Layer 7 of a small transformer language model trained on English Wikipedia (15 layers, counted from 0, width 64).
A neuron's activation on a vector x is SiLU(gate . x) times (in . x), where the dot is the dot product.
The model reads these tokens: "0" "8" ":" "0" "5" " h" "our" "s" " –" " a" " time" " which" " was" " be" "at" "en" " by" " S" "ar" "ah" " M" "ok" "g" "ot" "l" "a," " wh" "ose" " win" " in" " 2" ":"

The vector x that enters this layer's MLP at each token. A number n stands for n times 0.0035.
0 "0": 0 169 160 -157 -58 35 -76 -85 4 -234 21 -65 -61 285 -132 179 25 111 -174 -32 154 -60 288 230 -12 -33 68 356 -185 178 283 -114 212 226 -146 2 -112 -96 -154 -237 12 57 -234 -93 53 46 77 -124 108 88 -56 56 -53 38 -27 257 -167 165 62 -113 -25 48 -6 -56
1 "8": 50 82 196 -58 -68 35 -200 70 165 -43 79 144 -179 318 -107 67 -77 17 -113 -35 -20 -92 409 56 -108 -189 130 300 -174 171 194 -41 -11 177 7 0 -91 -5 -102 -407 101 19 -196 -66 26 13 66 -119 47 83 -131 15 -21 -9 56 14 -139 260 93 -142 -39 170 -87 -184
2 ":": 4 143 156 -158 -37 125 63 -6 118 -329 51 33 40 265 -275 120 -59 30 -124 -15 92 -137 334 195 -57 -77 54 325 -182 233 163 -76 242 244 -90 45 -104 -84 -92 -162 141 51 -327 -2 33 23 85 -117 22 52 -8 63 -114 -65 44 248 -121 163 112 -98 -52 65 39 -14
3 "0": 157 129 303 -228 -101 -38 -293 24 67 -101 60 261 36 258 -99 -34 -93 19 -194 -92 -138 -51 306 141 -182 -251 136 -49 -3 12 91 30 1 86 -93 26 31 39 -141 -405 -10 -244 -199 33 -64 -43 52 -111 -114 -69 -138 -69 83 183 188 67 -74 236 -3 -156 -22 117 20 -54
4 "5": 18 -13 289 -49 -70 -59 -221 50 243 -70 61 293 -78 180 -52 -139 -45 -90 -223 -40 -33 -44 381 26 -49 -297 192 73 -73 -10 46 -1 -3 128 -176 95 -116 24 -68 -400 128 -145 -302 -1 -66 35 -20 -88 -85 36 -125 -109 99 101 207 -20 -94 136 -7 -203 -51 237 -68 -57
5 " h": 182 107 124 -123 -57 39 116 66 368 -179 63 190 69 276 -245 -13 -183 -57 -93 67 -64 -38 208 216 -272 -28 274 -35 13 3 190 40 127 156 -45 -14 -92 -3 -27 -98 199 -14 -139 76 -166 -174 -87 -142 -212 94 132 -132 247 55 200 -195 -72 37 -101 -7 -76 148 -59 -14
6 "our": 2 28 125 -148 -205 -167 -79 -11 -146 -198 11 -31 141 245 10 137 -31 134 -191 -25 -226 115 159 141 -96 -14 -57 -216 -380 0 95 174 -32 165 206 -35 20 -53 339 -61 71 -145 -139 23 -48 -69 195 -352 -101 109 -83 -74 70 -83 -75 -84 11 113 -282 -155 -29 160 -1 -55
7 "s": 89 102 69 -50 -153 -77 77 -120 300 -77 -27 -2 134 43 -94 -90 -96 -27 -331 -108 19 26 337 -31 -170 94 104 64 -38 257 57 156 -29 267 96 -85 2 99 -120 38 199 -195 55 66 -111 -29 105 -48 -81 178 123 -140 -134 -12 4 -129 -97 91 6 -267 -13 142 -12 -138
8 " –": 26 178 97 57 -12 -25 -194 30 265 -210 4 248 129 249 -174 -181 -109 -121 -223 -2 -136 -228 335 -3 -37 -69 19 12 -138 283 165 33 233 183 113 0 -177 92 36 -141 141 -136 -100 82 55 13 34 -288 -248 15 -84 -34 25 -10 130 49 -152 169 233 -95 22 54 -67 -50
9 " a": 57 133 219 56 7 -36 -128 71 57 -239 188 165 -85 119 -98 -222 -183 17 -70 -3 -117 -99 353 142 -113 97 -122 -1 75 -45 189 54 270 280 121 -90 17 -21 40 -215 129 -13 -73 100 61 -38 -15 -151 -198 93 90 -89 -41 -55 -21 -33 -32 53 104 -44 -242 218 -207 -50
10 " time": 212 -1 273 -18 -62 151 -56 25 454 -221 49 -149 -56 85 -62 8 -19 13 -146 1 -112 17 155 -29 -81 -50 -34 -81 -348 30 0 111 30 269 88 -104 3 -85 -46 -248 321 15 -70 131 66 -40 170 -155 -46 126 51 -156 -29 92 224 -98 -54 230 11 16 -107 197 -3 -67
11 " which": 141 84 133 -9 171 54 -77 -151 150 180 111 -5 -145 30 -65 136 -125 -77 -87 56 -195 -23 211 108 -218 -42 -12 -75 -77 121 168 15 178 278 -40 167 -80 -105 -28 -93 99 144 17 -245 -22 119 177 -201 -33 88 18 -149 -2 -35 199 -29 -477 -99 -61 13 -261 201 -75 -127
12 " was": 66 197 129 -11 -20 17 -72 -82 297 -333 -19 -52 4 231 -158 75 -92 -89 -189 46 -96 -19 150 120 -224 -15 -133 -127 -135 223 83 -7 -41 256 -67 -17 107 22 -17 -258 -13 -13 60 -40 -3 86 49 -269 -221 232 -13 -168 -12 -135 79 -250 -63 -6 102 -205 -36 100 -192 101
13 " be": 34 244 200 41 -146 41 -104 21 129 -272 126 -134 140 20 -333 21 -82 91 -83 54 -164 82 253 180 -99 -6 18 -102 -260 217 328 5 148 210 -54 -1 208 66 -51 -40 109 -36 94 -117 -20 37 0 -256 -148 107 -51 -62 36 -20 208 -207 -131 64 -69 -60 -93 174 -241 -33
14 "at": 7 -85 104 181 -120 69 -67 -41 300 -322 294 -203 -248 -34 -3 -131 -34 -123 -8 30 -38 -74 268 -45 -130 -42 181 49 -274 129 -40 261 -80 215 128 -42 -10 -75 37 67 -129 103 -198 -126 83 -99 135 -192 -29 58 -38 -21 -166 -127 196 -103 -296 -32 -153 -168 -5 110 -37 -69
15 "en": -132 -85 185 154 -1 105 -67 -139 244 -53 22 -219 -59 43 26 -130 103 -42 -184 -184 -22 -204 220 -160 -166 -41 130 59 -87 71 -24 131 5 263 100 -64 142 25 -17 -119 235 -82 -238 -141 -8 -34 92 -127 -126 100 66 5 -95 -98 260 -26 -41 65 -7 -165 121 250 -174 -87
16 " by": 165 148 129 57 19 56 52 114 252 -108 76 53 -106 92 -115 116 -26 -70 -126 -16 -79 -55 149 -48 -167 46 -118 64 -251 173 26 -25 -61 309 -35 -63 -193 63 123 -271 262 -78 -85 -215 -72 117 69 -255 -50 -88 -38 -13 -130 -139 255 -10 -6 111 98 44 -116 105 -90 -9
17 " S": 12 19 215 82 -15 -52 -88 58 230 -145 -18 -52 -30 55 -323 -211 -64 43 -141 79 35 10 258 -20 -157 132 -42 -71 -128 70 42 -11 85 164 -61 -75 32 69 -117 -63 164 -79 -101 -1 -361 -368 -34 -247 -111 -94 42 -45 -72 28 -59 57 -105 124 9 -30 -155 214 -33 -93
18 "ar": -148 -72 215 69 -128 94 -252 66 118 -67 175 148 -134 -185 -146 40 -128 29 101 -182 -138 -110 161 -10 -17 134 -50 64 -107 -143 -13 -84 -149 139 -51 75 -72 7 73 4 89 112 -310 38 -203 -121 234 -173 -239 -5 -48 -123 -180 6 92 -41 -263 41 -181 -157 136 353 58 -125
19 "ah": 149 29 85 118 -102 -58 -293 30 -22 -115 7 100 25 -51 -69 16 23 -94 4 -121 55 -23 210 -3 -1 -30 -39 111 -98 -73 -68 -178 -18 307 -36 8 -174 172 -54 -130 112 -12 -141 -76 -123 -209 139 -188 -252 32 6 -11 -25 115 111 -146 -107 65 -290 -99 0 178 70 -101
20 " M": -35 -43 209 -62 12 22 -11 52 385 -87 10 -45 -70 170 -252 -94 -48 -53 129 57 46 13 222 42 -78 16 138 56 -75 67 96 -94 -12 219 -15 -142 -51 -21 -109 -193 47 -111 -126 -211 -294 -377 -11 -130 -205 86 90 -43 19 -66 -47 -91 -189 42 19 -39 -7 141 -15 -118
21 "ok": -29 -12 -122 -16 -124 97 7 175 62 52 -89 168 -71 39 -214 -164 -122 28 101 -91 -181 74 261 -27 -41 -85 42 -113 -196 75 -6 51 130 261 -83 146 48 60 6 -49 129 -86 -17 -83 -61 -284 -3 -201 -45 127 -204 82 -86 214 -96 2 -229 180 -246 -86 128 8 228 -87
22 "g": 189 21 15 76 -81 88 102 198 471 97 45 46 -7 -29 -200 -55 -144 71 163 -177 15 130 189 -112 -144 -119 252 77 -194 -20 33 -66 223 157 -149 -7 38 -3 -80 -92 84 -73 171 29 -93 -324 -175 -2 -141 171 -52 -13 -48 21 23 -161 -94 58 -179 -97 -14 178 27 -77
23 "ot": 77 -9 46 101 -170 123 -98 11 57 245 169 -19 -134 293 0 -85 -40 -86 197 -136 121 226 236 14 -60 -185 57 127 -97 -79 -79 118 1 235 122 43 176 67 -9 -171 72 -28 -9 -279 50 -161 -57 -322 -335 -15 -27 -51 -153 113 25 -125 -110 86 42 -81 166 66 88 29
24 "l": 115 55 -55 24 94 40 83 45 232 25 11 33 74 52 -401 -82 -140 -93 -59 -110 -257 -54 355 -75 -65 -48 196 -33 -77 -257 -55 -76 23 193 -17 221 -36 12 -69 -145 88 -138 -165 28 -156 -254 -20 14 -145 106 -90 59 -120 -129 -64 -124 -79 96 -48 -128 -115 303 -174 32
25 "a,": 204 -78 64 49 22 -53 -226 -37 363 -140 31 179 -76 139 -178 -19 -151 -84 -179 -20 -117 -231 275 -31 16 -140 -71 -15 -244 238 168 -146 129 230 166 122 26 206 33 110 -25 -141 -79 -124 -4 51 64 -284 -78 61 18 -55 -150 -11 91 -121 -112 211 96 -97 -148 76 0 -53
26 " wh": 54 74 -38 -142 -64 125 -26 111 212 -94 115 104 -25 -53 -388 104 -158 -64 -261 35 -57 3 188 111 -106 79 217 -300 -30 46 260 15 277 226 -116 16 9 -38 111 -87 11 -48 -39 -56 -243 78 99 -233 -25 -11 67 29 167 -7 257 -176 -227 -39 -63 -84 -81 185 -142 -89
27 "ose": 57 102 38 -78 165 66 -59 -303 301 -68 197 -6 -154 -168 103 49 24 40 -202 95 9 43 148 195 19 150 -106 -128 -124 142 155 142 78 218 113 169 4 -34 174 -69 128 32 -217 -62 -6 176 168 -327 -183 -162 -47 1 -92 -89 130 -101 40 -76 -141 -85 71 -1 -118 -191
28 " win": 16 254 -110 123 -187 116 7 71 196 -227 250 32 120 163 -56 -150 -82 -18 15 76 -234 89 149 144 -44 -33 0 -87 -395 82 64 307 -31 179 123 34 -78 -177 34 -11 130 -52 -120 55 -62 -26 169 -259 -58 157 -82 -370 -116 -15 -58 -165 112 -10 67 -44 4 181 79 -128
29 " in": -15 171 52 104 -64 -51 -49 -40 328 -59 -8 217 13 -66 -26 145 -141 -38 -141 45 -196 -119 221 19 -91 -89 -30 312 -292 99 87 75 -90 213 -6 99 -83 124 306 -304 183 -81 -94 80 -99 -7 71 -296 -183 24 44 -99 -56 -152 30 -113 -29 178 90 -61 -168 134 -139 13
30 " 2": 109 115 164 32 29 -166 -253 40 115 -196 121 164 112 -23 -102 -243 -51 -33 -76 70 -331 -122 241 -154 -125 14 -43 77 -228 159 105 45 5 119 -61 41 -67 -128 -317 -288 -5 32 -222 67 8 -8 167 -306 45 55 -337 33 -105 91 -28 -177 -262 82 130 -10 -50 203 -2 -139
31 ":": 73 153 177 -141 75 112 83 -60 255 -429 45 261 194 -69 -235 -56 -47 -130 -37 11 -230 -305 367 -20 -154 -123 -14 71 -269 186 -41 17 9 131 18 56 -86 8 -118 -104 133 -195 -134 -4 3 -20 372 -195 -156 7 29 55 -120 -92 219 84 -135 187 144 -133 -35 161 43 -64

Each question shows the input weights of one neuron of the MLP. A number n stands for n times 0.0052.

n105 gate: -102 74 102 -63 35 30 -109 150 -75 -13 71 5 -99 -106 96 -50 12 99 117 66 92 97 -24 39 -101 -70 8 -23 93 30 3 -168 -177 115 1 -103 -86 96 -10 -47 34 65 23 45 -86 -42 -91 12 23 21 118 -34 94 12 -32 -242 99 -13 79 -22 60 22 6 206
n105 in: -59 -9 95 50 66 132 114 72 -8 -45 179 102 -20 0 43 -66 -155 -3 -32 -20 129 11 92 -26 -121 -108 -11 137 71 237 6 11 -160 -32 -223 -66 3 -49 -28 70 -68 133 16 70 -159 -43 -105 32 35 146 109 84 24 -31 -72 -214 151 123 -11 -25 127 13 -37 66
On which token does it fire most? 20 " M"

n148 gate: 32 74 -22 181 194 223 -214 -20 34 199 -202 -144 15 -39 -136 79 23 -4 24 -49 154 83 -126 -18 -32 -199 54 -60 73 125 22 12 71 -136 87 -52 36 45 -86 -29 -162 20 164 1 -121 1 170 120 -105 124 -31 -55 97 -126 138 -68 -29 37 69 -29 11 -51 -26 -90
n148 in: 13 73 -33 46 4 191 -97 195 -73 64 -33 -120 -85 85 -82 111 -172 1 -45 188 5 68 -184 95 144 -178 67 -67 168 79 -45 -164 253 4 -92 18 -126 -55 -109 -102 -20 -18 59 9 -56 39 69 -83 159 49 -142 -69 -51 72 -128 -57 -30 -34 146 3 72 84 48 26
On which token does it fire most, and how strongly? 11 " which", at about 2.2

n124 gate: -11 -10 10 98 -181 -113 68 8 98 -195 -126 88 9 31 72 8 90 85 215 33 159 -118 -141 47 27 -43 -19 10 20 21 -48 -17 -101 234 60 33 156 41 149 -71 -113 121 -248 -7 -17 134 -48 69 -103 -105 32 202 -147 0 -102 -34 143 -67 -157 -31 76 -122 -162 108
n124 in: 190 -41 97 129 18 33 141 -18 -158 -11 87 -37 -25 35 -83 -114 -52 101 -46 -64 -137 139 -6 200 12 -160 -170 18 -146 117 147 202 35 -136 0 -137 -115 -123 29 -99 -76 121 135 -130 56 -170 67 79 -183 154 12 -51 -47 0 -137 214 106 -131 -64 14 57 2 -64 -190
On which token does it fire most, and how strongly? 14 "at", at about 1.3

n67 gate: -99 -69 -143 78 -95 -123 -28 -133 -78 -102 -129 -122 50 -109 -118 2 -89 -133 -47 53 -56 -84 -106 -58 28 24 180 111 -4 127 -55 51 -88 -59 -129 -167 18 -130 -32 -31 -4 183 -74 73 76 127 122 -71 -52 -68 -85 291 161 205 -70 -80 72 189 -9 249 -165 159 170 41
n67 in: 48 66 206 -36 40 -21 2 55 -133 104 -40 205 -1 23 -192 36 121 -42 151 58 46 188 -72 121 64 -53 125 -77 35 302 -12 45 -121 0 -53 -125 49 -77 98 -50 -183 254 -78 -7 -98 -3 -81 -148 59 -69 110 125 81 -213 -91 -166 -66 139 -13 -122 41 -36 173 6
On which three tokens does it fire most, strongest first? 30 " 2", 15 "en", 24 "l"

n121 gate: -134 9 40 -63 107 -167 27 -7 -34 -13 0 -177 -132 -7 -173 -92 -14 15 -111 287 147 47 32 -36 45 -80 103 -133 -61 -5 -242 66 112 54 247 -107 -198 59 -31 -25 -105 -11 139 -273 5 196 76 53 -12 -22 -73 230 -210 136 161 50 61 -216 11 -9 -20 -34 200 51
n121 in: 97 140 -131 259 100 122 -194 12 0 -108 -38 -244 118 -153 -3 34 173 119 -119 18 -20 16 -35 139 44 41 100 -199 95 18 9 -49 -101 85 65 13 -106 -74 75 -7 38 3 42 25 228 96 2 -219 -55 145 163 6 180 -43 -22 40 -144 82 7 206 -28 107 -203 -53
On which three tokens does it fire most, strongest first? 14 "at", 27 "ose", 11 " which"

n17 gate: 152 -233 -3 64 93 -139 100 -155 107 -33 26 -165 -9 177 17 -58 -17 72 125 -76 96 -95 -49 -86 34 219 -30 -95 -44 62 84 -9 -2 -99 32 88 -42 10 -86 -125 62 76 -116 -65 204 60 81 52 17 -28 21 -117 18 -88 30 -137 314 -175 -222 71 11 154 -24 212
n17 in: 31 -150 153 80 115 -56 82 -48 59 135 48 -103 22 -47 81 21 71 -44 -22 -109 -1 -22 117 91 -58 122 -121 -16 -63 148 230 -152 -184 -117 -143 28 -52 -81 -38 -33 88 88 151 -73 78 -40 108 -138 145 187 134 -50 138 135 -239 -55 22 -220 49 42 -6 20 35 38
On which token does it fire most? 12 " was"

n107 gate: -73 -66 36 95 134 -48 -94 -140 85 -146 -169 11 11 84 8 145 -47 46 47 60 71 57 -73 -31 110 -25 88 142 -56 55 -111 -67 40 100 203 52 31 -94 -144 -35 41 -82 139 10 60 93 37 89 328 -159 34 -47 233 -164 -71 164 12 29 -212 -172 104 69 103 -5
n107 in: -63 91 -86 -122 -110 68 -60 -62 -41 -48 268 -91 -292 91 76 54 -88 -112 75 110 -253 -106 15 4 -71 -118 57 95 54 55 43 -14 -91 -396 31 73 -161 90 -42 6 3 -36 86 -227 145 143 41 -138 -65 176 124 97 -70 -70 -78 169 -79 40 -1 -46 88 116 -27 144
On which three tokens does it fire most, strongest first? 0 "0", 1 "8", 2 ":"

n134 gate: 77 -58 -43 132 56 141 -29 38 -57 48 67 -95 107 113 20 45 5 -83 198 -219 -165 23 -115 -53 38 -109 -46 46 52 284 165 68 41 -51 -41 -119 -354 101 103 -43 82 48 98 -27 136 26 -13 72 47 139 -196 110 138 -161 -26 101 -64 -164 84 -2 179 -107 18 -6
n134 in: 71 26 89 92 -11 -211 117 -86 134 -259 -53 59 38 -28 -40 30 64 50 131 -12 -112 -147 -7 152 12 -163 78 -87 22 10 32 -44 27 -97 -143 -35 24 125 36 -39 -94 28 14 -103 -23 -17 -123 -100 58 33 175 -117 -134 -2 156 -118 216 233 -187 74 50 79 -142 -38
On which token does it fire most, and how strongly? 8 " –", at about 1.8

n33 gate: -143 -66 87 -45 162 56 96 26 -56 -39 -12 -26 -30 -71 -1 74 6 49 -35 -174 68 56 -159 -169 118 101 -26 56 26 182 35 3 -56 128 -15 187 -33 -119 28 71 -9 -102 72 131 203 84 237 -80 120 32 -87 -7 4 88 31 46 57 8 87 137 -72 -85 157 -164
n33 in: -162 -36 67 -116 33 95 -58 -66 35 -50 172 -80 -92 -147 -62 199 -63 86 42 -131 -71 37 -47 -146 -13 188 -37 13 49 208 59 -4 -74 87 -26 94 -27 -168 -194 52 -134 -111 -47 -12 257 -79 195 -163 -118 31 -29 -35 0 196 -64 -24 116 -45 -76 143 -55 -107 97 31
On which token does it fire most? 27 "ose"

n30 gate: 93 64 52 11 136 -108 105 129 -3 -151 87 31 -87 14 -114 -75 -14 -63 14 -65 -76 -240 -84 -107 -82 232 -51 31 48 -86 30 -77 14 87 115 -137 143 -61 -129 -16 23 95 -50 120 27 48 -41 109 326 -144 -109 91 1 -149 -217 30 191 -16 0 110 -16 162 80 149
n30 in: 140 149 63 -117 168 209 -79 -59 25 159 -85 51 -43 59 -73 82 -5 31 -237 21 -61 -120 -28 32 -208 -22 19 -262 29 -157 128 -128 -4 -99 61 -73 147 -72 -58 -44 11 64 32 -99 78 85 104 -7 19 3 -136 -106 -25 43 -57 54 293 117 160 38 58 145 115 92
On which token does it fire most? 9 " a"

n77 gate: 75 -43 30 141 -40 -189 36 227 -8 21 9 -60 94 52 -43 -19 42 -93 0 -116 13 126 -166 173 29 0 45 -97 167 -108 58 -85 161 53 -47 -104 92 241 10 -61 28 115 158 -95 134 249 -191 -17 -41 5 -189 233 -227 44 -17 145 -39 -86 -62 -85 -148 -95 27 209
n77 in: 5 109 -149 -10 127 -61 159 73 -151 -26 90 -157 79 16 71 29 272 127 184 -20 7 67 -80 -45 37 134 -212 49 63 104 -287 -37 -117 126 -158 13 73 126 -48 -113 -32 -228 -54 165 -71 51 -89 -107 21 131 29 -34 -69 -30 143 -206 -78 367 34 50 135 39 -39 -21
On which two tokens does it fire most, strongest first? 11 " which", 26 " wh"

n18 gate: 23 -270 -32 -160 -60 -51 -90 -198 53 -115 -100 -181 -130 -26 264 19 -146 -90 20 7 -14 -90 111 80 99 12 -115 158 -17 -29 -40 -79 29 95 -61 83 89 -2 -27 34 16 80 128 -206 90 -25 -131 119 37 35 -50 -44 -139 -64 20 -68 97 -14 -53 38 18 70 -7 72
n18 in: 32 -86 97 -177 78 1 36 5 24 -131 -156 -87 -76 95 19 -181 -33 43 -201 26 230 -237 -234 86 -31 21 -59 -22 -128 25 68 110 -32 92 -72 -44 -54 72 -34 -31 -57 -111 116 -28 -84 -64 58 -26 190 98 -261 -138 -112 70 -39 -37 67 -8 -39 -186 -28 68 44 -42
On which two tokens does it fire most, strongest first? 25 "a,", 14 "at"

n6 gate: 193 -10 -117 100 125 73 43 -158 23 45 -58 -53 -54 51 48 272 -18 -19 303 21 -162 -42 180 27 35 -123 -70 -47 0 -18 -47 -4 -6 -32 -72 -24 -157 -45 79 188 0 -60 -59 -5 -15 -77 -182 10 51 115 19 74 75 132 54 50 37 73 10 33 113 -193 -60 -12
n6 in: -21 -90 -71 82 -66 -90 -156 36 128 -167 23 -38 68 -50 163 92 55 -36 23 85 80 116 95 45 107 -72 -42 2 8 143 1 19 -36 100 115 -71 -15 -137 87 6 4 3 12 116 74 -90 21 -112 5 20 -33 73 -191 110 -86 -25 -168 43 -188 32 55 70 -95 -66
On which two tokens does it fire most, strongest first? 21 "ok", 22 "g"

n71 gate: 9 77 -111 -22 -63 37 33 56 -42 -115 -329 145 40 -134 96 85 4 -164 -50 -28 -19 2 151 58 145 -113 -2 -17 248 -171 144 141 51 179 -35 147 188 -199 86 -76 -108 253 99 -50 -128 -84 -169 218 -64 -218 -10 -133 164 -135 68 0 -3 -80 -156 -43 72 -91 -140 39
n71 in: -4 -11 24 -98 62 169 -3 132 0 -149 100 -87 133 -89 251 -231 -110 19 -237 37 -141 -167 -99 5 -201 15 11 97 -3 136 -119 81 140 65 -139 36 64 -31 66 -92 -57 17 -22 17 -109 -145 -76 -81 245 85 34 -50 -95 -151 -45 -53 -125 86 95 177 -7 -110 91 89
On which three tokens does it fire most, strongest first? 26 " wh", 5 " h", 23 "ot"

n27 gate: -14 16 -178 -191 100 -49 -7 -219 -11 -167 -76 23 -57 163 95 -115 185 101 15 170 44 86 -145 -64 2 -23 16 136 -76 92 -183 38 55 39 -88 129 189 53 -17 -8 146 -183 -155 94 111 254 -190 166 -125 130 117 -153 31 33 134 -67 -41 -124 -36 119 188 -13 -242 -12
n27 in: 52 -51 -39 -36 7 5 4 -89 -124 -169 117 136 121 106 79 -14 -85 -56 -30 -207 -178 204 49 -47 18 0 -35 112 55 216 -62 -47 -3 -87 -57 2 96 -52 -232 44 126 111 36 22 -54 87 -77 112 38 -69 39 -200 100 -33 -10 70 -179 101 103 -10 -3 -26 -121 109
On which token does it fire most? 12 " was"

n182 gate: 62 73 -48 -2 95 58 29 -21 106 -57 8 48 18 14 -134 67 -125 45 64 -53 -58 -147 119 -103 12 98 -24 -38 157 -139 -14 -220 128 -127 51 14 8 166 -21 69 -60 -17 8 80 -66 -85 -113 8 -14 -89 59 -98 18 81 -143 110 121 -171 -178 143 28 165 -65 -93
n182 in: 122 -79 -121 5 -128 -91 17 -113 60 -118 -62 -6 -54 148 -75 11 -27 -20 141 -117 -122 -127 64 -220 -272 -60 27 80 62 -60 36 -41 -20 -83 -99 105 123 -35 -23 147 6 -34 39 119 6 -24 160 117 38 94 -113 -73 30 -40 -3 85 72 45 -23 -31 90 142 172 -95
On which token does it fire most? 24 "l"

n126 gate: 1 176 -76 -22 41 -11 -96 -131 -53 -68 -57 25 49 -167 145 65 -85 82 128 -45 68 -19 -277 -22 23 19 -58 3 -67 132 139 -28 84 45 -80 -1 187 -38 -188 51 -51 -94 -138 -71 65 148 -36 -128 -170 -71 -101 76 -15 101 120 37 143 -131 -72 -99 -3 -46 -223 268
n126 in: -135 -38 160 -125 -7 14 -21 320 -13 113 -55 108 -8 -26 -70 -51 -53 80 -192 -90 28 -169 -99 104 -88 107 224 127 23 -44 137 120 -123 -94 -241 -179 118 2 84 118 -12 84 -39 -154 19 -40 154 -89 132 80 52 4 9 -139 -50 -308 -65 -21 66 -155 184 71 -33 42
On which token does it fire most? 13 " be"

n189 gate: -112 45 -6 -228 129 -68 -3 -309 49 71 1 67 142 -120 -52 -39 210 88 66 -210 126 -158 64 -152 98 15 -36 275 51 -93 32 -21 -59 -39 98 -51 79 -29 29 46 -125 128 79 -74 -6 48 71 -6 52 -142 -63 -95 78 124 -37 127 -155 -157 -65 10 -13 115 159 43
n189 in: 88 63 -104 77 138 117 33 26 -69 -28 -24 -7 -121 93 -1 -16 161 9 -161 98 165 130 -8 -45 -86 5 -70 34 -116 8 -207 -164 62 197 285 -23 -107 -75 142 141 -125 -131 -86 256 -88 -201 -49 116 81 -71 -70 -57 -110 -17 152 -118 19 103 9 115 72 71 -83 -116
On which token does it fire most, and how strongly? 3 "0", at about 0.45

n2 gate: -153 -134 -165 136 58 242 117 48 -30 91 113 -55 122 -114 25 -5 -45 -2 -32 -32 399 -10 1 58 28 7 -11 -79 -111 -14 2 -56 25 -108 -185 -9 148 -39 -113 -137 161 76 75 -31 -148 53 153 56 62 150 70 -155 109 -45 23 60 -58 59 -88 211 -41 -70 -220 93
n2 in: 88 -256 -177 -109 -99 48 99 -197 -25 -5 104 -16 38 -63 -200 -4 -199 17 304 15 -29 29 -129 102 138 -70 -167 0 57 113 -267 -100 331 -7 60 28 -105 -33 -143 184 -142 -177 -14 201 -20 -25 -13 -211 -56 -42 -38 30 -44 107 -166 46 -22 75 155 -126 1 212 -178 -26
On which token does it fire most? 16 " by"

n89 gate: -261 -72 106 -54 39 -245 105 3 -70 -130 -99 -123 -152 46 71 -73 -86 27 98 123 49 226 -117 -190 -29 -121 218 207 -42 152 78 21 22 6 132 57 -65 -110 -42 131 -37 186 -118 -94 13 -125 4 145 38 -99 -18 7 31 114 -27 -123 57 -95 5 -66 91 139 -28 -21
n89 in: 146 53 -27 76 70 235 -15 -133 0 114 -94 77 -121 123 85 39 -73 -151 -12 19 72 -74 76 133 -94 208 -12 15 -164 -67 -113 62 0 -37 -15 -131 34 43 -218 -7 -3 -73 -58 96 59 -111 231 -25 31 -17 -71 -94 -80 -24 29 -52 -17 -173 409 78 22 57 33 -30
On which token does it fire most? 14 "at"

n65 gate: -81 -10 70 -116 159 -222 132 -35 130 34 107 72 117 -40 -37 -42 22 171 144 18 -51 -21 -106 -50 -77 55 -97 -3 91 -12 -184 81 169 -19 -41 -137 -181 -170 97 166 -62 -67 179 37 89 -28 -74 157 -34 8 -86 -96 75 -42 173 -108 -141 59 178 -2 -76 -180 -55 -56
n65 in: -22 -4 49 209 -28 145 -1 96 -107 92 44 -11 130 19 64 41 152 45 -63 175 -112 -105 -25 69 62 -148 -29 31 -9 136 136 31 -61 81 195 36 -68 -275 112 214 -288 -104 -118 68 50 -10 63 53 137 129 73 -121 38 9 155 -191 8 120 -66 -246 -16 -97 -21 23
On which token does it fire most? 17 " S"

n106 gate: -171 112 -139 -21 -203 -143 150 -165 27 -52 177 -25 -119 78 -71 -22 -48 6 159 6 -95 120 -86 -148 21 44 -52 36 178 -16 31 -27 85 -140 45 -178 -23 -65 -18 14 -24 -72 -39 23 19 -114 -15 226 -137 -77 -53 19 232 -251 100 -195 25 72 -159 -145 -44 -128 208 135
n106 in: 44 -160 -101 -196 -78 89 -33 136 38 275 -8 -12 50 43 -13 -5 -33 33 -86 -118 154 -43 -86 -45 -46 -33 -37 -101 -173 143 -101 88 -134 63 49 64 42 -122 37 58 -125 -10 -42 80 -10 -80 -196 -90 32 -8 53 153 36 -261 -56 69 -209 -173 71 1 -34 -35 73 -39
On which token does it fire most, and how strongly? 9 " a", at about 0.97

n155 gate: -115 -17 38 109 -1 -93 -110 -147 -70 -55 44 11 -169 182 -6 -36 57 -91 152 44 27 -18 -82 -113 -160 -103 110 101 -36 179 111 20 76 -173 -24 -86 -11 6 -149 117 94 1 -176 5 -186 -91 -69 -57 -44 -9 87 21 115 12 -32 66 150 44 -91 -90 -37 -28 59 -113
n155 in: 128 33 113 68 85 -12 -116 -9 -9 115 -156 -52 -76 -151 63 20 3 -180 -93 129 -18 81 190 166 78 -6 -85 3 103 51 111 -3 40 -33 63 -57 -101 27 -42 -9 130 36 53 -201 -20 5 91 -122 -74 -155 -89 22 -4 -124 -156 8 98 -31 -30 238 217 -18 114 52
On which token does it fire most? 17 " S"

n28 gate: -114 -81 -153 69 -72 -123 10 -115 27 80 -21 -7 -12 -49 -214 95 -36 98 -10 -24 100 -151 77 -196 124 -97 -20 35 49 68 -55 -160 155 48 -92 70 55 -21 -44 -201 -94 36 -46 -78 -77 -68 -126 95 -77 -91 104 -78 220 -112 49 8 142 -107 -143 -119 172 -54 75 -109
n28 in: 123 54 -149 -115 -137 80 49 166 21 114 67 188 39 -13 18 -42 12 4 -56 -20 -12 53 25 -96 -56 -78 5 157 -49 -95 157 -325 98 -108 -48 66 -48 -31 -130 10 16 83 48 11 -123 10 29 83 -125 76 28 90 65 159 70 35 55 9 -80 -117 249 -211 23 22
On which two tokens does it fire most, strongest first? 22 "g", 19 "ah"

n116 gate: -16 83 51 45 171 -48 -28 75 148 -39 -110 -121 113 115 -145 8 -16 193 21 2 -62 -43 -1 4 -66 -125 -34 248 102 -211 63 -84 15 -71 -52 -109 16 95 107 119 -267 90 6 -200 -220 109 10 62 142 -186 161 -206 -95 12 -141 -204 24 -31 56 -103 176 88 -32 27
n116 in: -88 -82 95 15 85 -44 20 18 -39 -81 73 54 61 -41 -34 -106 -124 -55 -12 88 -93 64 -85 -144 147 94 197 17 137 -148 123 5 -71 112 -224 -72 -164 -23 -99 7 -172 102 -208 -200 -44 41 38 -118 170 -87 75 10 7 -368 -104 -62 -75 -103 -53 -28 127 63 1 11
On which token does it fire most? 20 " M"

n13 gate: 21 23 68 -53 -191 -82 55 106 -193 25 -30 -7 33 -38 348 -14 29 147 -29 -45 -134 86 70 -179 -33 73 -169 -84 33 -173 61 -47 77 151 -63 96 -41 46 109 49 -19 210 -56 -144 -7 -32 -4 -12 -96 118 124 -100 5 129 -19 -16 115 -186 -44 -81 -114 60 -15 -65
n13 in: 123 36 131 -63 -2 -114 14 -16 2 -43 13 -48 -56 -41 -33 58 -25 -108 -90 64 -5 -26 51 -139 -9 -135 51 228 0 140 -36 -79 73 95 60 20 141 236 -62 162 -135 92 -144 47 -32 76 -125 -96 22 64 99 -125 58 175 -79 -3 121 5 -88 66 35 5 146 -6
On which token does it fire most? 19 "ah"